Layer 8 of a small transformer language model trained on English Wikipedia (14 layers, counted from 0, width 64).
A neuron's activation on a vector x is squared ReLU(weights . x), where the dot is the dot product.

Input weights of the MLP neurons that the questions are about. A number n stands for n times 0.0076.
n0: -17 26 45 44 -8 -17 -30 -26 14 9 -41 -4 -25 -43 13 -78 48 -5 58 21 17 49 -5 -31 2 -47 -19 0 -25 -55 -9 -13 40 -23 1 -38 24 14 -3 32 12 0 -13 -17 11 -5 -26 32 -8 46 34 26 -36 45 1 -23 -36 11 7 -40 -36 -87 -9 -18
n4: -15 -19 19 2 -35 -50 45 5 6 16 -27 -40 46 -31 7 8 -7 -32 -38 -48 71 3 -20 -15 45 -18 -29 17 -20 3 -14 3 -6 0 0 25 -11 45 25 -4 -9 -31 25 -59 15 16 -8 -15 1 6 5 -11 46 7 -58 -7 -2 -19 -23 11 -3 -63 -2 -73
n12: 20 10 11 17 -47 -32 -11 -6 -26 -8 -21 -21 -30 -6 15 -22 9 7 -17 10 6 11 -2 12 39 0 -8 0 -12 -3 14 -51 11 8 -26 -84 -14 25 -20 -13 11 -30 18 -19 19 -1 36 38 15 13 33 -21 -11 -2 -22 -39 -19 10 23 -11 16 -59 -31 -23
n13: 3 -12 20 14 -21 -16 17 -5 6 -6 -1 -8 8 -23 -33 -3 -5 -7 3 22 31 -8 18 -17 -22 -21 -20 -4 -19 -32 10 -7 -52 17 -1 -42 -17 2 -18 61 -36 4 45 -20 2 67 24 -5 59 20 43 -25 33 -2 14 -24 5 -3 39 -2 19 -26 -25 23
n37: -47 20 7 -8 -4 1 0 -32 -3 -6 -4 10 -7 13 -9 -27 -59 5 16 -32 1 -34 10 15 -15 44 -19 -5 -31 -1 -4 -27 13 -64 -45 -2 -7 -10 7 -32 31 21 -37 -19 -11 36 11 9 8 30 -29 -18 9 25 -52 30 -1 -15 31 -14 7 -20 -37 -15
n68: 5 -4 19 -24 -45 -19 -2 55 -38 43 -12 1 7 -2 -21 -26 -56 15 4 23 54 -12 10 -46 57 -54 -15 5 2 17 -15 -20 -37 -7 5 -18 0 -32 67 -12 -56 -13 -34 25 42 4 -36 14 -1 18 -4 -25 19 54 0 20 13 -15 34 -31 2 -30 -2 -39
n71: -16 28 -1 -10 6 -52 -4 -9 -12 -10 -28 45 16 -58 -36 0 10 23 1 -35 16 8 -11 -25 11 27 1 28 -18 -52 9 -7 30 -31 -47 -17 -9 22 14 1 16 51 -33 3 -50 29 -46 25 -9 14 5 14 34 -1 -6 22 -5 -36 34 7 18 13 -23 13
n80: 15 16 -6 4 -8 -22 19 16 -31 2 -7 -20 6 4 -5 -14 13 9 -1 6 70 3 -2 24 -14 -11 -20 7 -20 -56 42 -18 9 0 0 5 -16 -26 -20 48 -13 -8 -62 -19 -21 6 -2 -23 -4 -4 22 19 -10 -9 -9 -14 -18 13 18 15 -26 -1 -31 2
n86: 1 1 2 -5 -15 -34 -20 -5 -3 -31 3 -53 17 -2 -39 -59 0 42 -32 -33 8 -26 26 -11 12 -26 9 10 -36 -4 -14 -13 3 -21 -21 -36 4 -14 23 4 -38 -31 9 -24 -15 20 9 42 26 5 -8 6 28 6 58 -2 56 -5 41 -19 -9 -39 31 14
n92: -15 3 -21 21 -34 -17 43 -13 -11 -31 -45 -28 -14 -15 16 -23 31 -6 -16 17 0 7 39 32 46 1 -17 0 2 -8 9 -1 -35 -39 -26 -40 5 23 36 22 13 18 1 -9 -25 34 -29 -7 39 25 37 -15 -13 31 -21 31 -11 -17 12 -9 26 -66 -13 -13
n93: -2 12 3 -48 -25 0 8 17 -11 54 16 0 -34 -6 30 -32 -33 -24 31 4 62 -8 -19 -30 49 6 29 36 -63 64 3 1 47 -30 11 -14 55 36 -3 26 10 -2 5 -35 0 44 0 14 51 7 -16 -22 2 -35 70 21 14 -8 -22 -16 -8 -61 -20 3
n100: 47 6 16 -32 4 -61 -39 62 -5 -28 -2 -4 22 -7 -56 -53 22 -27 10 43 22 34 20 -42 8 64 -43 -5 -64 29 3 13 3 14 -3 -16 28 -4 29 -24 -9 -51 36 -35 -22 6 -3 37 51 34 -28 22 14 2 0 15 54 -30 24 -44 -28 -52 -5 -58
n102: -84 -12 35 -32 4 -30 2 -12 -40 38 -2 -26 19 -31 4 -17 -9 -7 -24 -10 13 18 -11 -2 -40 -48 -14 7 -47 0 -9 -3 -39 0 26 -35 -6 -18 22 21 -37 0 -11 -1 -29 -8 69 25 6 -4 -23 -13 19 2 5 0 -14 -72 13 -40 -20 -6 3 22
n108: -40 -9 -12 -4 -6 -14 44 -42 1 -29 -10 -56 16 -5 -65 -9 2 -14 23 10 21 -19 8 11 -12 -29 37 31 -7 8 -13 -2 -17 8 2 -31 5 -28 -17 -22 24 11 -8 7 19 -12 -3 63 -32 13 -36 19 18 32 28 -18 26 -4 16 -16 8 22 -3 -51
n127: -70 -19 51 20 38 -49 63 5 43 -20 67 -18 28 11 -45 27 -1 -62 36 -27 -2 21 3 -34 15 5 11 28 -28 -21 -13 -2 -44 -19 11 -21 36 -8 -1 30 6 -6 -57 -28 45 -12 3 7 20 -4 17 -32 16 -7 4 23 24 2 -21 -55 20 -12 -4 -45
n139: -30 8 59 3 10 -75 66 4 -43 1 40 9 11 -12 -66 -56 -76 3 -11 45 11 -18 -8 41 13 -20 -7 27 14 23 12 3 33 -30 -26 4 -19 -14 -28 1 -8 -7 -36 -5 53 11 18 8 4 -29 -11 29 6 -23 -37 15 -7 -46 8 -10 1 -26 0 12
n141: 21 -7 1 15 -73 -24 14 5 -47 43 -11 -51 27 -39 -25 0 -55 33 45 4 19 -47 6 -7 -30 -10 -19 22 -19 11 18 -18 2 -13 2 -24 -2 6 -21 1 61 3 17 38 -11 10 -6 -11 -16 1 -1 -5 19 1 11 40 -49 -9 5 -65 -4 -10 -1 -14
n152: -12 -31 11 18 -40 -48 5 -25 -24 21 -2 -18 -2 -14 21 -81 -12 -3 -19 -15 40 -28 13 -39 -31 -5 -5 9 -25 -54 26 -30 7 43 12 -41 12 14 11 8 43 -37 -45 -8 -27 -17 -22 -26 -8 81 -18 5 22 -6 -20 -8 -2 -9 -65 -35 3 7 16 4
n154: 17 -11 -5 -24 -22 -26 -41 -52 38 48 37 -15 -6 -56 -14 2 -22 -31 -11 15 45 20 28 20 23 33 -21 -34 -36 -31 -19 2 -6 13 23 -12 -32 -10 -1 9 2 46 -15 -2 -21 18 11 -3 5 4 -6 -8 29 90 -13 4 -6 -31 69 -15 15 4 15 -7
n158: 39 -15 5 20 -43 -16 17 -29 -25 8 28 -38 -6 -4 -32 -46 13 3 -3 8 4 -23 -15 3 -17 38 -6 -9 -40 0 31 -32 -17 -12 -10 11 -20 -27 -21 15 32 -10 -4 -20 -9 28 -9 -10 14 -39 -9 -12 12 5 -6 16 -11 22 27 17 -20 -24 -52 -30
n161: -52 19 38 12 -25 24 32 3 23 -8 0 10 54 -22 -33 -11 -40 -1 -12 -15 7 -13 -17 2 12 25 -11 41 -19 -51 62 -81 25 -55 -33 -17 -6 0 -26 16 -10 -2 8 16 11 12 -33 60 20 -22 -11 -2 22 -1 -8 2 -23 0 -26 -6 14 -51 37 -3
n164: -27 5 16 -2 7 -1 36 -58 -2 18 34 -10 -16 -37 15 13 -26 -61 9 -47 7 -31 28 -6 7 -17 -1 12 -46 -10 41 -24 1 -48 -20 -5 34 -20 44 -4 39 -35 3 -12 7 27 -10 2 26 9 23 8 -21 -35 7 46 -15 -30 7 11 -6 -40 24 -15
n186: -2 18 51 24 4 -19 -15 6 3 -2 12 -40 -36 -17 38 -15 -6 -5 -5 63 17 38 -4 -19 12 -3 -28 34 -23 -42 -35 -39 12 6 -18 -16 -23 -28 6 36 -1 -12 -28 -5 -44 -46 21 43 58 25 -47 -17 44 64 -16 58 10 -23 -30 -14 85 -21 1 22
n209: -30 -9 20 34 -25 -22 -8 -31 -29 38 -2 8 -44 -24 -39 -8 -10 22 -13 -27 17 -5 8 -21 13 -11 26 37 -16 -39 16 24 5 -17 23 -11 7 15 -30 10 8 41 -20 5 6 38 -58 36 -32 25 -27 -4 -38 7 -7 48 -33 -23 3 -6 12 -30 -24 -10
n212: 17 9 35 36 -88 -23 19 10 -30 -3 4 -32 -18 22 19 -29 29 29 -15 38 53 -19 76 -10 -7 9 -8 10 -32 -1 38 -47 44 -70 -35 9 23 -34 -35 18 25 3 -68 -9 23 -9 30 50 22 43 -18 -25 -1 49 19 11 -18 -29 54 -9 8 -20 -23 14
n233: -6 -3 26 8 -1 -6 -11 4 2 -4 8 -88 9 16 -94 -11 -29 -29 32 -2 18 39 19 14 47 8 20 39 -10 -24 -5 3 -29 -43 11 -32 26 -29 53 4 -26 -12 -37 -82 60 39 -12 -3 -38 52 23 -31 3 -2 29 4 3 -37 31 -5 73 -24 21 -24
n234: 32 9 12 -23 -54 -24 9 2 -36 -27 20 10 -8 4 -19 -24 -52 5 -22 -15 44 -6 6 -39 -32 -5 44 17 -14 -4 25 -23 15 -5 -6 -21 62 34 15 -62 28 -16 -20 -53 14 27 -27 -15 -5 -17 -8 -44 -9 8 -10 -34 -29 -39 0 -5 -25 3 30 -9
n241: -8 -17 -34 8 -64 -29 12 -45 -41 4 42 6 1 13 -60 -40 34 -17 -14 -24 12 -4 -32 29 36 7 -18 24 -14 47 74 -31 -47 -28 -15 -3 -12 16 52 32 30 19 -29 -25 9 3 5 15 13 54 1 24 56 -2 10 4 -11 0 -14 -20 28 -12 19 -12

Each question shows a token from some text and the vector x that enters the MLP there. A number n stands for n times 0.058.

" that": 3 -24 5 16 1 4 -18 1 10 -4 -5 -1 -32 7 3 16 -16 -4 7 6 5 3 -5 7 14 -1 -28 -10 71 30 -8 4 3 -13 -9 -15 -3 16 4 -9 12 15 0 27 -12 28 -14 12 2 -16 6 6 10 -14 -12 14 -6 53 6 18 -8 -15 5 34
The most active neuron and its activation: n92, at about 1.3

"b": 2 -6 11 -11 14 28 15 -17 16 7 -19 2 33 15 26 -4 13 -11 5 9 -29 -12 -1 5 5 0 2 -20 11 14 -38 -15 -22 31 33 22 0 -12 20 -24 -15 36 8 -9 3 14 24 -3 -40 -19 14 12 13 -9 -6 -14 8 -2 22 -5 -5 6 29 5
The three highest activations, in order: n102, n154, n108

"rib": 25 -4 -21 2 1 5 -32 3 -29 4 -2 3 -1 30 3 32 -5 2 -16 22 -11 -6 -10 -29 -11 -17 11 -17 -10 20 4 37 -14 -18 1 5 19 -12 -9 -10 -13 -3 5 7 0 -1 -14 -21 -19 -46 5 -26 5 -27 2 25 16 -2 24 42 -4 5 7 -9
The three highest activations, in order: n234, n158, n68

" He": 16 -10 -9 2 4 36 -8 30 10 -14 -32 -6 -21 -6 0 22 -11 -2 30 -19 19 9 15 17 2 1 15 9 47 27 -17 -17 -9 -1 -5 2 19 15 4 -28 -3 7 13 -5 -8 12 -20 35 -1 -21 5 10 3 -5 0 11 -6 42 -9 33 -2 19 8 13
Which neuron lights up most? n108

" of": -5 3 -9 15 -4 9 -4 8 -3 26 -1 -14 10 35 8 7 -3 11 -1 20 -1 16 -1 1 0 -3 -32 13 82 5 5 19 -9 -9 -7 3 -11 -14 12 -2 -5 12 10 13 -16 -5 6 4 -8 -4 -3 27 21 -5 -25 0 -5 44 20 -3 2 7 -10 35
The three highest activations, in order: n80, n68, n186

"ly": 15 -16 -23 20 -3 58 -4 -10 1 4 -24 14 -26 20 -16 -12 5 1 5 5 -27 -9 -5 -5 2 9 -5 -1 61 4 -9 3 7 10 -34 1 11 -15 -14 -6 6 -2 -1 10 -6 10 -16 -7 -1 -32 26 -12 5 14 -27 -7 -5 22 -16 6 16 -17 -17 2
Which neuron lights up most? n92

"our": 17 -11 -1 -11 -4 12 -12 33 12 6 -34 -10 -18 38 8 -5 9 -13 -1 -13 -59 -15 4 -6 12 11 -11 5 -4 6 -7 29 -27 16 -4 -4 17 -34 -12 -2 -5 -7 19 -3 -42 -6 3 8 8 -8 15 8 3 -11 -7 6 -23 33 -20 12 10 18 -11 0
Which neuron lights up most? n100

"#": 5 -24 -13 16 12 -17 -23 12 6 -33 -28 8 -14 21 5 13 18 4 -20 -13 -38 11 -14 -32 -1 -30 20 -15 -3 10 -7 -2 3 -9 9 -1 -44 -16 -2 9 -34 2 21 -2 2 2 5 -13 4 14 -7 -20 -5 8 27 -12 -6 -5 -7 9 -23 38 -5 24
Which neuron lights up most? n86

"===": 1 -10 -2 17 28 -24 -26 14 -3 -16 11 10 8 4 25 44 0 -9 17 22 28 -14 -35 13 5 19 -3 20 4 -5 -15 3 9 -13 45 1 20 -2 9 14 7 -24 4 6 -22 11 16 -3 -5 1 8 -16 1 3 -16 3 1 37 -14 18 -31 19 5 27
The most active neuron and its activation: n80, at about 1.3

" pre": 25 -28 -19 -3 24 28 -24 -1 -23 7 18 5 0 26 -1 16 19 -30 -15 13 18 2 -26 16 5 26 14 -8 16 -20 -36 17 6 14 -7 17 11 -15 -25 -7 -3 -10 28 -4 8 -19 -10 20 -3 -4 -22 -19 7 6 1 -16 -9 14 7 10 5 -21 36 22
Which neuron lights up most? n154

"r": -16 2 -11 -16 22 15 -14 -17 17 -5 -3 -12 23 2 21 18 -11 4 -11 -23 1 -31 0 8 3 -43 17 12 2 -4 -13 3 -9 21 18 14 38 15 -11 -40 13 -10 29 13 -29 -4 -8 -4 -8 -20 -16 -9 13 -22 -5 -10 -8 10 -38 26 -10 -10 -16 18
The two highest activations, in order: n4, n234

" and": 0 -9 -2 17 -1 8 -9 12 12 16 -1 -5 -21 24 21 5 -14 -1 12 15 26 8 -2 4 1 -18 -22 -5 95 20 0 0 -4 11 4 -1 2 -9 1 -19 14 1 -2 19 -17 13 -1 14 -8 -11 8 7 1 10 -8 15 -5 41 4 6 1 -13 -8 21
Which neuron lights up most? n68

" from": 9 -12 0 33 15 14 4 1 -17 14 4 0 2 26 -1 12 -10 5 1 20 29 6 -21 11 3 -19 -13 4 87 4 -10 26 -8 -6 0 -3 -19 -14 16 -2 10 2 4 12 -3 2 -9 21 -4 9 -13 28 11 -6 -6 -3 10 29 6 -2 -12 11 -2 27
Which neuron lights up most? n139

" there": 24 -31 -41 18 17 2 -26 20 -10 -22 -7 3 -16 -19 2 19 1 -17 -7 18 -4 8 9 8 6 9 -17 -14 25 1 -37 21 6 9 -17 -1 -37 12 5 -17 12 14 -11 8 -9 17 -18 7 -5 -24 5 -10 -2 -4 -3 16 12 32 24 28 -19 -14 16 30
The three highest activations, in order: n154, n92, n71

"ts": 6 -13 -8 -4 40 20 -22 -2 -31 -4 -9 8 20 8 8 16 -11 22 -24 17 -33 -17 -16 -25 0 -14 11 -14 24 -5 -13 -18 18 30 4 -14 -30 8 4 1 1 1 2 18 26 8 29 0 0 4 14 -22 -19 -2 3 -8 -7 12 -25 32 28 -13 -3 25
The most active neuron and its activation: n12, at about 1.4